Layer 8 of a small transformer language model trained on English Wikipedia (14 layers, counted from 0, width 96).
A neuron adds its activation times its output weights to the MLP's output. To switch it off is to set its activation to zero at one token and run the rest of the model.
A neuron's activation on a vector x is SiLU(gate . x) times (in . x), where the dot is the dot product.

Input weights of the MLP neurons that the questions are about. A number n stands for (n - 500) times 0.0011.
n4 gate: 504 345 435 439 469 655 644 461 559 442 353 654 202 788 377 484 698 570 634 262 396 566 801 527 430 585 539 468 723 580 440 531 395 366 338 538 657 489 379 557 35 448 527 640 522 689 504 694 528 568 516 368 752 372 457 399 331 610 359 299 624 571 577 674 417 465 512 638 453 570 376 476 528 644 244 524 486 569 638 669 442 722 355 480 289 485 406 504 628 492 357 437 433 558 425 344
n6 gate: 592 385 611 447 302 474 487 796 734 571 337 627 624 798 371 433 584 735 270 535 433 597 557 479 424 343 391 328 500 630 474 541 552 522 436 790 552 598 390 377 586 586 520 280 488 487 482 190 391 496 427 412 645 732 593 452 487 399 557 310 528 653 413 683 320 425 284 718 585 786 388 601 462 439 310 517 526 750 568 483 648 541 366 733 445 743 563 802 625 360 457 641 504 555 321 169
n48 gate: 465 565 523 454 510 619 369 524 497 263 340 451 633 500 452 544 599 487 476 532 417 802 622 579 684 476 446 562 652 404 614 485 503 566 507 451 503 565 557 657 302 732 441 588 636 429 426 503 552 319 534 480 594 447 473 172 441 455 611 578 510 709 559 514 517 434 586 609 556 477 500 288 714 586 638 414 405 626 427 628 586 658 475 747 699 587 503 445 302 608 531 585 653 417 332 603
n65 gate: 439 385 996 514 404 454 151 638 605 264 855 306 610 253 318 490 568 181 465 479 442 474 294 413 230 311 303 349 772 399 541 605 607 393 500 562 678 824 406 798 530 485 682 178 565 639 598 602 439 606 159 250 515 380 609 104 784 536 209 381 581 525 277 566 540 500 444 575 450 475 530 347 625 449 242 576 653 341 462 505 537 529 432 681 404 619 337 600 313 515 565 690 365 500 638 445
n111 gate: 483 479 619 464 314 517 458 492 631 452 475 546 566 500 431 784 620 597 525 355 544 670 449 628 257 256 140 620 704 650 634 687 617 613 301 469 446 418 626 538 566 586 772 482 584 402 321 286 244 649 348 528 534 539 545 604 304 428 412 543 445 488 404 592 311 544 783 586 519 314 571 565 180 384 512 684 561 458 519 496 491 645 474 409 579 535 537 371 419 605 603 311 767 125 422 583
n137 gate: 563 421 525 622 517 306 150 504 408 517 785 617 522 358 543 846 632 436 391 618 406 699 725 679 349 343 448 350 466 354 509 661 782 769 693 467 647 500 716 347 706 719 517 566 378 352 473 656 330 549 531 474 504 637 409 442 598 563 478 482 766 448 594 648 632 487 66 544 274 543 566 504 448 646 469 455 707 594 467 517 426 646 358 580 238 417 522 487 409 105 491 570 373 569 354 381
n230 gate: 460 445 602 466 307 702 703 500 410 519 528 226 445 548 476 644 852 569 371 447 446 561 524 343 430 391 701 358 565 659 676 648 255 544 610 575 548 553 539 496 571 461 455 576 431 531 663 576 315 611 476 577 524 754 613 668 404 868 508 463 470 281 688 536 654 531 524 480 475 666 583 372 692 381 528 576 545 605 688 617 620 567 517 456 659 795 523 676 619 173 472 441 488 276 425 433
n4 in: 457 532 473 459 564 681 706 392 412 645 609 385 496 450 331 344 650 524 672 540 414 529 301 575 548 382 718 443 497 386 397 534 590 507 685 416 496 624 524 504 535 834 736 236 471 657 533 511 360 496 426 390 385 489 559 407 425 565 450 682 383 252 421 349 465 312 624 577 519 507 472 271 609 642 344 550 515 644 332 559 404 510 419 550 597 670 483 517 577 399 644 363 637 607 530 564
n6 in: 602 575 327 559 531 478 279 542 561 546 464 324 489 500 551 567 708 546 582 481 409 482 496 570 511 558 511 554 343 417 456 597 518 372 358 705 562 664 532 309 737 410 442 458 536 521 808 449 566 612 475 518 537 455 312 493 689 246 496 667 527 351 427 814 543 309 391 561 591 630 439 355 493 666 442 384 650 456 554 553 244 680 466 356 534 565 465 299 433 188 539 511 475 588 639 554
n48 in: 486 551 490 503 614 691 330 373 544 454 578 735 470 588 482 646 570 374 712 402 418 378 535 543 371 297 609 442 546 510 548 450 466 266 721 384 466 629 567 607 355 551 607 493 409 352 664 452 400 398 412 517 369 451 367 541 432 351 469 559 353 406 425 603 628 487 357 591 313 407 616 453 476 575 343 438 473 531 503 767 518 737 412 517 550 308 303 487 405 348 564 594 503 417 670 537
n65 in: 484 661 330 533 581 397 670 420 504 474 412 504 412 573 612 443 484 440 737 357 313 421 461 392 470 347 402 519 466 299 352 316 484 304 455 584 461 412 129 779 293 538 555 586 259 561 377 441 410 442 465 410 594 380 360 438 562 291 351 381 569 519 403 379 404 642 353 301 719 545 473 485 294 616 562 407 517 520 561 424 383 336 484 774 279 551 383 767 656 606 592 542 596 534 467 600
n111 in: 538 592 436 408 308 591 515 671 449 384 474 198 563 511 588 500 159 319 408 599 439 687 587 489 540 214 507 530 486 385 549 490 654 466 599 549 586 655 435 564 367 607 631 492 602 643 355 361 616 622 371 410 458 481 434 713 705 280 639 607 497 529 706 410 581 661 493 452 573 670 455 569 324 403 433 743 445 349 469 540 438 612 604 530 437 755 700 623 546 496 493 471 485 753 633 526
n137 in: 686 628 310 612 470 440 449 393 315 542 729 468 512 808 462 580 440 413 434 548 474 500 337 673 588 409 477 309 308 254 441 419 536 239 621 419 453 548 618 595 512 461 596 375 575 623 352 464 468 403 616 363 393 552 565 359 684 333 678 584 522 389 382 626 601 850 422 654 577 645 375 397 701 324 484 441 622 710 725 642 354 746 561 453 632 592 443 452 609 333 434 531 647 473 489 364
n230 in: 523 736 440 333 695 473 567 478 258 446 415 511 482 478 601 475 603 619 511 420 568 447 640 400 587 530 710 667 393 597 504 349 444 489 623 511 579 697 405 519 541 367 504 690 381 584 378 391 485 704 423 374 560 611 715 515 705 333 459 816 517 511 418 447 441 736 392 504 413 547 537 278 474 545 571 612 465 591 611 409 535 308 701 597 418 448 678 556 508 636 614 397 511 312 273 808

Output weights of the MLP neurons that the questions are about. A number n stands for (n - 500) times 0.00089.
n4: 481 385 455 668 503 723 620 446 231 428 615 437 377 624 522 372 546 577 528 360 592 589 402 493 389 563 678 443 781 550 568 331 314 212 490 391 157 320 347 514 263 486 644 518 603 550 630 546 428 342 670 594 419 569 621 406 344 794 428 483 567 881 463 216 360 442 478 413 549 419 396 498 484 401 604 463 325 581 554 260 609 527 346 401 306 669 480 714 429 580 536 450 624 515 629 545
n6: 535 643 570 600 572 805 535 599 430 366 591 553 660 489 614 536 593 498 297 364 579 299 609 722 523 482 476 427 669 419 600 548 407 555 706 549 569 162 644 477 547 227 273 601 448 523 762 502 822 476 536 451 383 553 351 281 180 630 388 427 484 509 654 626 487 636 224 657 369 411 373 228 629 578 647 705 825 334 689 473 631 547 491 546 519 443 459 423 422 630 621 394 472 532 616 708
n48: 519 479 388 467 482 500 650 624 599 623 734 459 345 468 194 385 589 543 423 494 443 283 386 644 504 457 438 484 904 389 560 645 573 429 366 388 513 635 693 572 399 569 762 570 375 285 499 737 505 474 412 414 598 603 353 455 460 558 447 418 621 423 420 712 477 356 303 346 525 625 542 363 380 343 696 452 602 599 657 581 404 538 506 533 339 633 309 623 378 225 564 520 772 418 657 341
n65: 235 794 516 455 419 557 330 480 695 646 362 404 613 836 313 696 300 370 321 550 625 604 335 515 668 678 674 605 602 576 646 666 116 299 552 501 606 306 640 513 451 441 698 475 369 676 318 260 458 490 587 620 598 629 502 505 533 633 573 759 418 387 621 581 325 624 588 373 453 761 522 519 402 196 588 510 311 622 288 437 417 403 364 151 495 516 594 318 659 452 487 637 595 370 298 387
n111: 674 561 327 637 494 392 401 833 513 471 319 536 374 565 664 352 441 417 633 758 651 740 659 538 258 716 569 578 640 414 559 307 460 376 455 444 383 393 256 404 337 570 231 469 643 463 419 232 506 610 412 572 513 698 461 783 699 305 657 396 575 520 436 573 428 586 367 556 383 547 598 604 697 421 386 414 230 339 559 597 422 581 488 251 144 533 451 389 690 537 447 960 498 665 473 477
n137: 340 598 334 603 477 700 709 577 547 679 663 238 535 673 835 389 503 598 188 352 652 608 403 357 356 494 548 406 184 275 445 843 378 504 497 179 344 339 526 515 641 746 587 324 710 469 389 427 394 458 624 624 535 425 422 570 470 746 525 395 523 266 335 580 463 576 615 594 399 422 673 72 712 607 639 434 447 312 440 538 400 459 340 469 547 337 513 538 562 461 714 727 323 461 473 430
n230: 450 298 418 533 626 207 738 209 495 474 533 22 335 571 478 459 604 470 304 473 319 417 522 495 575 444 541 502 568 605 311 599 503 518 390 505 333 434 549 473 545 686 629 432 324 326 644 557 498 677 201 439 602 499 339 689 406 371 342 684 702 425 495 297 532 344 597 364 640 217 564 737 654 399 268 411 360 661 704 598 729 390 741 399 405 584 557 378 625 555 328 586 409 467 530 516

Each question names a token from some text and the token that comes next. It shows the vector x that enters the MLP there. A number n stands for (n - 500) times 0.012.

Then comes g, the gradient of the next token's log-probability with respect to the MLP's output, scaled to length 1. A neuron's effect is roughly proportional to its activation times (output weights . g). A number n stands for (n - 500) times 0.00087.

"im", then "on"
x: 523 564 525 575 409 488 339 622 634 387 489 596 483 489 563 583 569 393 405 458 526 390 539 294 561 437 518 485 453 641 432 312 400 451 467 339 566 567 459 521 544 514 573 450 497 542 632 441 441 483 511 531 605 376 607 486 331 414 586 317 292 556 495 464 544 534 501 396 623 534 483 556 637 649 380 584 325 378 576 425 465 541 520 482 400 455 609 505 453 537 555 434 453 599 551 421
g: 547 580 547 291 467 575 544 503 458 486 318 325 249 652 455 542 601 417 260 536 490 401 565 508 631 533 508 457 528 410 394 568 25 276 519 488 421 283 620 564 600 499 477 637 470 594 549 412 423 565 466 636 469 463 476 448 653 624 722 611 325 478 578 379 572 622 526 489 451 597 520 473 419 300 533 601 469 492 608 550 368 415 596 757 420 552 375 624 453 336 522 734 518 282 457 490
Which neuron, switched off, lowers the next token's probability most? n65

" of", then " his"
x: 289 430 387 417 519 438 525 457 562 415 431 439 482 405 547 520 572 515 482 661 459 464 531 475 680 403 577 368 497 601 462 449 405 488 466 576 373 546 376 478 394 509 432 509 712 489 570 513 529 592 472 549 572 606 591 602 471 452 659 460 387 470 414 577 485 479 570 700 413 553 520 497 571 508 380 429 341 424 350 476 688 392 525 472 526 570 753 387 399 532 490 415 571 326 580 511
g: 671 567 774 587 523 601 393 447 326 484 445 375 366 546 479 436 612 343 621 562 395 449 584 617 427 439 688 729 518 552 485 565 371 437 376 429 653 451 703 635 356 641 635 288 417 571 438 761 398 609 441 474 608 353 534 629 389 407 628 564 419 740 576 686 620 399 499 635 597 480 490 504 465 371 561 448 536 737 464 362 705 546 368 347 322 507 355 450 365 643 583 566 477 421 355 531
Which neuron, switched off, lowers the next token's probability most? n230

" or", then " l"
x: 421 532 493 351 490 530 638 365 501 645 456 465 686 572 640 500 465 494 408 502 648 496 467 458 540 471 453 373 583 624 407 311 494 520 546 551 376 490 473 675 577 391 553 459 802 411 531 516 488 547 631 468 522 615 554 446 493 616 483 465 510 505 460 309 503 531 604 644 400 399 359 584 480 528 477 495 404 412 444 526 579 473 495 494 605 511 636 436 444 524 603 541 569 480 492 303
g: 566 436 534 374 487 341 372 381 606 575 588 413 566 625 421 338 589 420 563 417 481 601 506 439 464 595 628 568 579 596 451 444 356 620 494 504 576 555 316 554 542 501 382 474 670 394 379 542 498 410 503 338 665 350 623 596 363 390 766 378 530 448 528 546 362 464 376 722 675 626 640 573 446 584 235 564 458 288 382 467 247 209 451 797 736 597 509 515 669 538 614 497 445 478 523 654
Which neuron, switched off, lowers the next token's probability most? n6

"ing", then " A"
x: 429 438 446 492 498 623 505 437 498 625 402 535 420 551 539 621 440 554 364 543 482 598 505 510 511 568 421 654 638 553 495 380 422 372 416 599 497 621 473 291 409 506 432 444 666 490 581 379 400 441 542 541 429 348 593 533 533 627 526 572 451 525 421 541 549 348 820 473 586 491 486 470 532 522 518 574 352 486 474 476 484 605 560 316 683 673 627 502 516 467 561 529 387 618 518 476
g: 400 441 585 375 381 437 570 601 328 582 415 632 425 328 569 600 608 449 663 557 498 891 452 459 492 471 669 304 432 487 672 476 413 601 500 836 441 526 390 550 525 481 473 448 472 566 357 508 570 359 442 462 434 684 362 557 497 299 415 367 416 489 607 73 530 622 700 515 416 552 435 438 445 434 343 577 578 594 455 273 577 561 640 520 522 458 515 501 353 581 680 431 495 538 537 354
Which neuron, switched off, lowers the next token's probability most? n48

"e", then "-"
x: 471 581 487 594 295 487 548 493 517 571 459 464 523 481 522 523 650 501 370 448 592 446 392 557 645 459 626 551 477 347 418 490 414 470 488 522 516 563 425 252 588 365 429 258 641 546 559 556 653 606 566 526 356 548 544 547 600 476 577 599 506 468 498 587 471 353 383 554 650 479 461 526 295 438 415 573 399 422 360 399 493 473 507 427 289 587 544 358 342 424 594 451 408 576 472 384
g: 395 577 438 744 631 524 504 475 417 388 528 603 426 652 387 417 490 729 625 365 538 438 432 500 411 360 617 367 550 590 540 462 444 441 668 307 294 442 647 534 335 517 373 478 479 404 627 575 604 427 479 302 402 508 284 452 526 558 384 370 190 460 469 273 324 372 373 512 446 439 586 544 339 717 637 367 338 522 571 413 405 663 228 464 341 446 397 489 549 564 444 317 358 576 388 495
Which neuron, switched off, lowers the next token's probability most? n6

"it", then "t"
x: 434 350 354 611 425 485 563 530 488 535 450 381 480 596 493 250 356 613 611 552 456 553 481 486 535 330 539 567 496 463 547 485 458 629 537 317 553 589 550 465 480 461 645 345 494 576 496 385 340 505 649 496 468 487 534 429 339 501 609 529 557 601 495 468 744 445 507 531 484 432 503 534 456 596 283 369 433 506 585 602 431 716 542 486 592 500 484 451 437 427 461 490 502 738 622 411
g: 502 347 292 673 473 330 607 472 323 578 557 245 476 443 580 489 472 604 782 391 523 587 422 470 578 542 324 290 643 651 510 541 484 566 398 619 218 564 356 703 523 641 356 524 460 533 364 424 354 433 271 587 456 458 548 379 348 407 409 384 468 420 287 505 542 485 634 469 508 254 428 691 530 759 526 522 558 486 530 236 572 369 511 479 442 415 556 494 553 457 522 578 415 486 457 705
Which neuron, switched off, lowers the next token's probability most? n4

"is", then "it"
x: 565 550 469 467 494 415 525 525 580 553 642 431 572 425 501 458 690 477 599 516 588 469 388 485 641 426 407 377 427 469 407 308 519 515 541 441 625 539 482 706 496 511 443 430 587 612 557 590 498 409 369 574 379 688 591 648 411 513 673 461 379 354 634 570 526 547 361 499 440 459 498 521 613 519 402 575 409 574 556 432 298 565 409 480 434 488 754 494 505 386 514 410 319 507 348 464
g: 247 603 578 336 261 510 463 616 595 713 518 570 598 308 462 550 546 400 605 440 447 629 456 525 460 462 392 473 517 534 509 572 321 212 362 456 826 409 542 557 417 577 553 471 565 671 526 524 501 607 512 399 381 574 635 527 474 546 519 531 495 768 390 349 576 701 677 373 431 515 783 420 423 605 613 605 517 303 479 735 317 463 572 481 467 583 544 339 478 624 636 516 477 634 321 537
Which neuron, switched off, lowers the next token's probability most? n137

" de", then " M"
x: 393 492 469 658 460 354 454 276 554 628 582 554 475 329 612 558 448 473 475 425 556 527 429 481 400 403 509 281 430 549 442 309 477 510 725 599 593 452 424 520 524 453 498 396 593 480 452 490 537 554 454 388 439 525 667 435 538 503 509 487 390 531 380 538 498 442 430 561 505 482 453 591 401 456 427 582 427 442 468 394 610 494 464 578 613 609 731 427 703 484 687 512 421 593 577 366
g: 463 455 502 371 695 716 460 439 582 497 241 388 281 397 603 467 577 383 377 467 474 572 227 450 444 654 544 521 319 495 501 453 407 392 436 531 348 541 246 574 664 241 420 482 559 614 635 327 646 466 576 518 563 675 499 520 680 557 360 440 510 437 271 415 445 799 650 384 451 485 484 595 478 365 499 547 354 599 506 518 398 553 468 734 588 554 572 649 420 600 289 472 513 492 476 696
Which neuron, switched off, lowers the next token's probability most? n6

" m", then "ar"
x: 538 525 544 623 316 421 545 530 527 540 404 604 395 516 747 626 437 460 419 603 586 375 441 509 465 518 374 589 317 523 477 442 570 444 555 516 521 408 447 566 506 381 484 428 590 534 476 504 479 533 464 553 436 587 686 410 483 376 410 409 502 411 578 485 533 464 516 354 540 427 483 657 624 467 637 409 435 664 497 396 474 455 460 356 371 432 584 646 440 550 510 415 464 394 586 414
g: 363 816 349 383 469 568 375 538 392 509 381 433 641 391 600 182 543 560 574 474 522 390 563 577 444 565 336 492 461 486 659 461 552 327 548 588 512 318 324 187 524 657 422 425 516 556 580 524 445 607 512 529 479 538 497 438 512 600 650 400 292 867 423 368 446 593 507 438 470 359 387 621 569 744 612 509 436 439 424 284 262 535 420 563 626 442 639 536 439 490 599 407 595 437 398 463
Which neuron, switched off, lowers the next token's probability most? n4

"ar", then "ade"
x: 440 527 520 550 416 318 547 352 420 567 503 513 663 493 499 505 372 602 607 439 508 461 458 443 544 308 648 512 465 523 534 334 437 432 594 421 584 661 706 617 646 416 383 695 509 442 480 595 550 488 576 391 477 439 409 445 534 379 563 603 405 503 562 442 559 443 387 416 437 520 338 424 695 595 528 419 343 537 485 513 500 511 513 386 632 435 544 553 567 524 603 552 544 315 465 576
g: 513 607 543 529 405 563 464 335 545 420 723 338 590 648 425 683 533 146 459 426 643 661 295 523 470 592 496 423 439 503 405 498 505 551 671 452 390 446 276 447 609 494 396 467 364 365 547 457 670 422 515 583 508 546 527 429 422 458 666 373 687 548 346 727 427 450 451 144 434 474 539 471 632 544 354 312 312 429 528 575 593 233 455 636 433 481 453 664 663 311 562 498 394 494 535 468
Which neuron, switched off, lowers the next token's probability most? n230

"a,", then " who"
x: 379 566 418 376 449 556 471 345 570 594 347 389 470 465 575 537 418 438 422 545 514 540 423 504 454 433 544 519 681 411 501 327 478 369 557 607 483 541 385 502 465 420 399 435 845 460 539 556 575 617 621 592 544 548 455 363 534 352 377 538 404 425 367 507 515 504 540 548 402 419 421 597 442 512 511 500 397 464 514 406 471 420 426 524 575 567 507 486 437 542 501 497 445 563 719 479
g: 619 654 400 585 634 547 479 430 364 491 488 421 489 567 529 335 500 346 537 479 453 296 562 620 393 517 345 445 651 555 539 566 557 579 535 349 670 446 457 521 404 422 614 614 395 471 693 523 388 527 522 715 488 476 333 400 580 377 409 324 578 323 423 590 475 305 494 424 503 347 649 643 465 845 572 406 567 605 571 657 863 756 380 587 412 483 419 594 270 406 419 668 541 401 539 609
Which neuron, switched off, raises the next token's probability most? n65

" d", then "ak"
x: 501 532 455 572 496 464 607 360 437 553 449 443 346 459 679 512 380 445 450 442 584 462 521 453 530 402 599 489 388 627 531 268 460 556 495 560 525 307 460 555 427 442 558 528 474 472 528 449 513 574 396 468 601 581 616 501 468 531 406 457 438 470 529 575 559 444 512 503 499 502 466 583 497 447 449 461 366 627 465 473 556 344 565 399 686 531 739 362 608 559 441 387 642 471 408 516
g: 740 314 429 498 572 594 544 567 557 471 599 581 423 606 593 559 394 435 471 431 499 399 456 506 298 434 404 523 475 421 623 496 601 739 746 483 653 614 435 519 562 452 559 544 359 584 470 620 597 437 423 624 207 220 357 374 547 409 527 578 499 206 460 491 502 657 375 445 653 404 462 470 510 743 499 557 408 614 566 368 581 420 593 842 719 436 444 715 365 621 493 425 490 400 562 550
Which neuron, switched off, lowers the next token's probability most? n6

" al", then "f"
x: 414 693 626 517 524 519 509 491 498 530 481 454 528 359 641 482 474 615 474 463 511 560 569 483 593 376 318 341 446 596 488 313 516 475 615 477 379 421 558 572 480 465 479 656 648 474 507 470 611 471 491 594 401 723 562 331 290 588 481 586 437 632 624 495 537 438 440 586 541 493 486 534 569 611 562 522 480 423 325 281 387 485 550 501 460 361 619 514 411 502 630 508 440 475 525 444
g: 278 409 580 492 620 309 508 392 613 590 291 532 744 586 594 520 497 442 589 497 402 571 505 483 616 334 531 342 556 682 579 371 677 570 433 626 738 558 460 544 448 671 498 383 499 448 410 407 640 639 344 477 431 440 150 584 463 589 596 388 472 580 441 560 373 342 523 635 596 498 445 517 186 552 303 630 388 335 524 517 626 532 614 594 391 531 592 365 651 490 246 390 437 590 525 415
Which neuron, switched off, lowers the next token's probability most? n48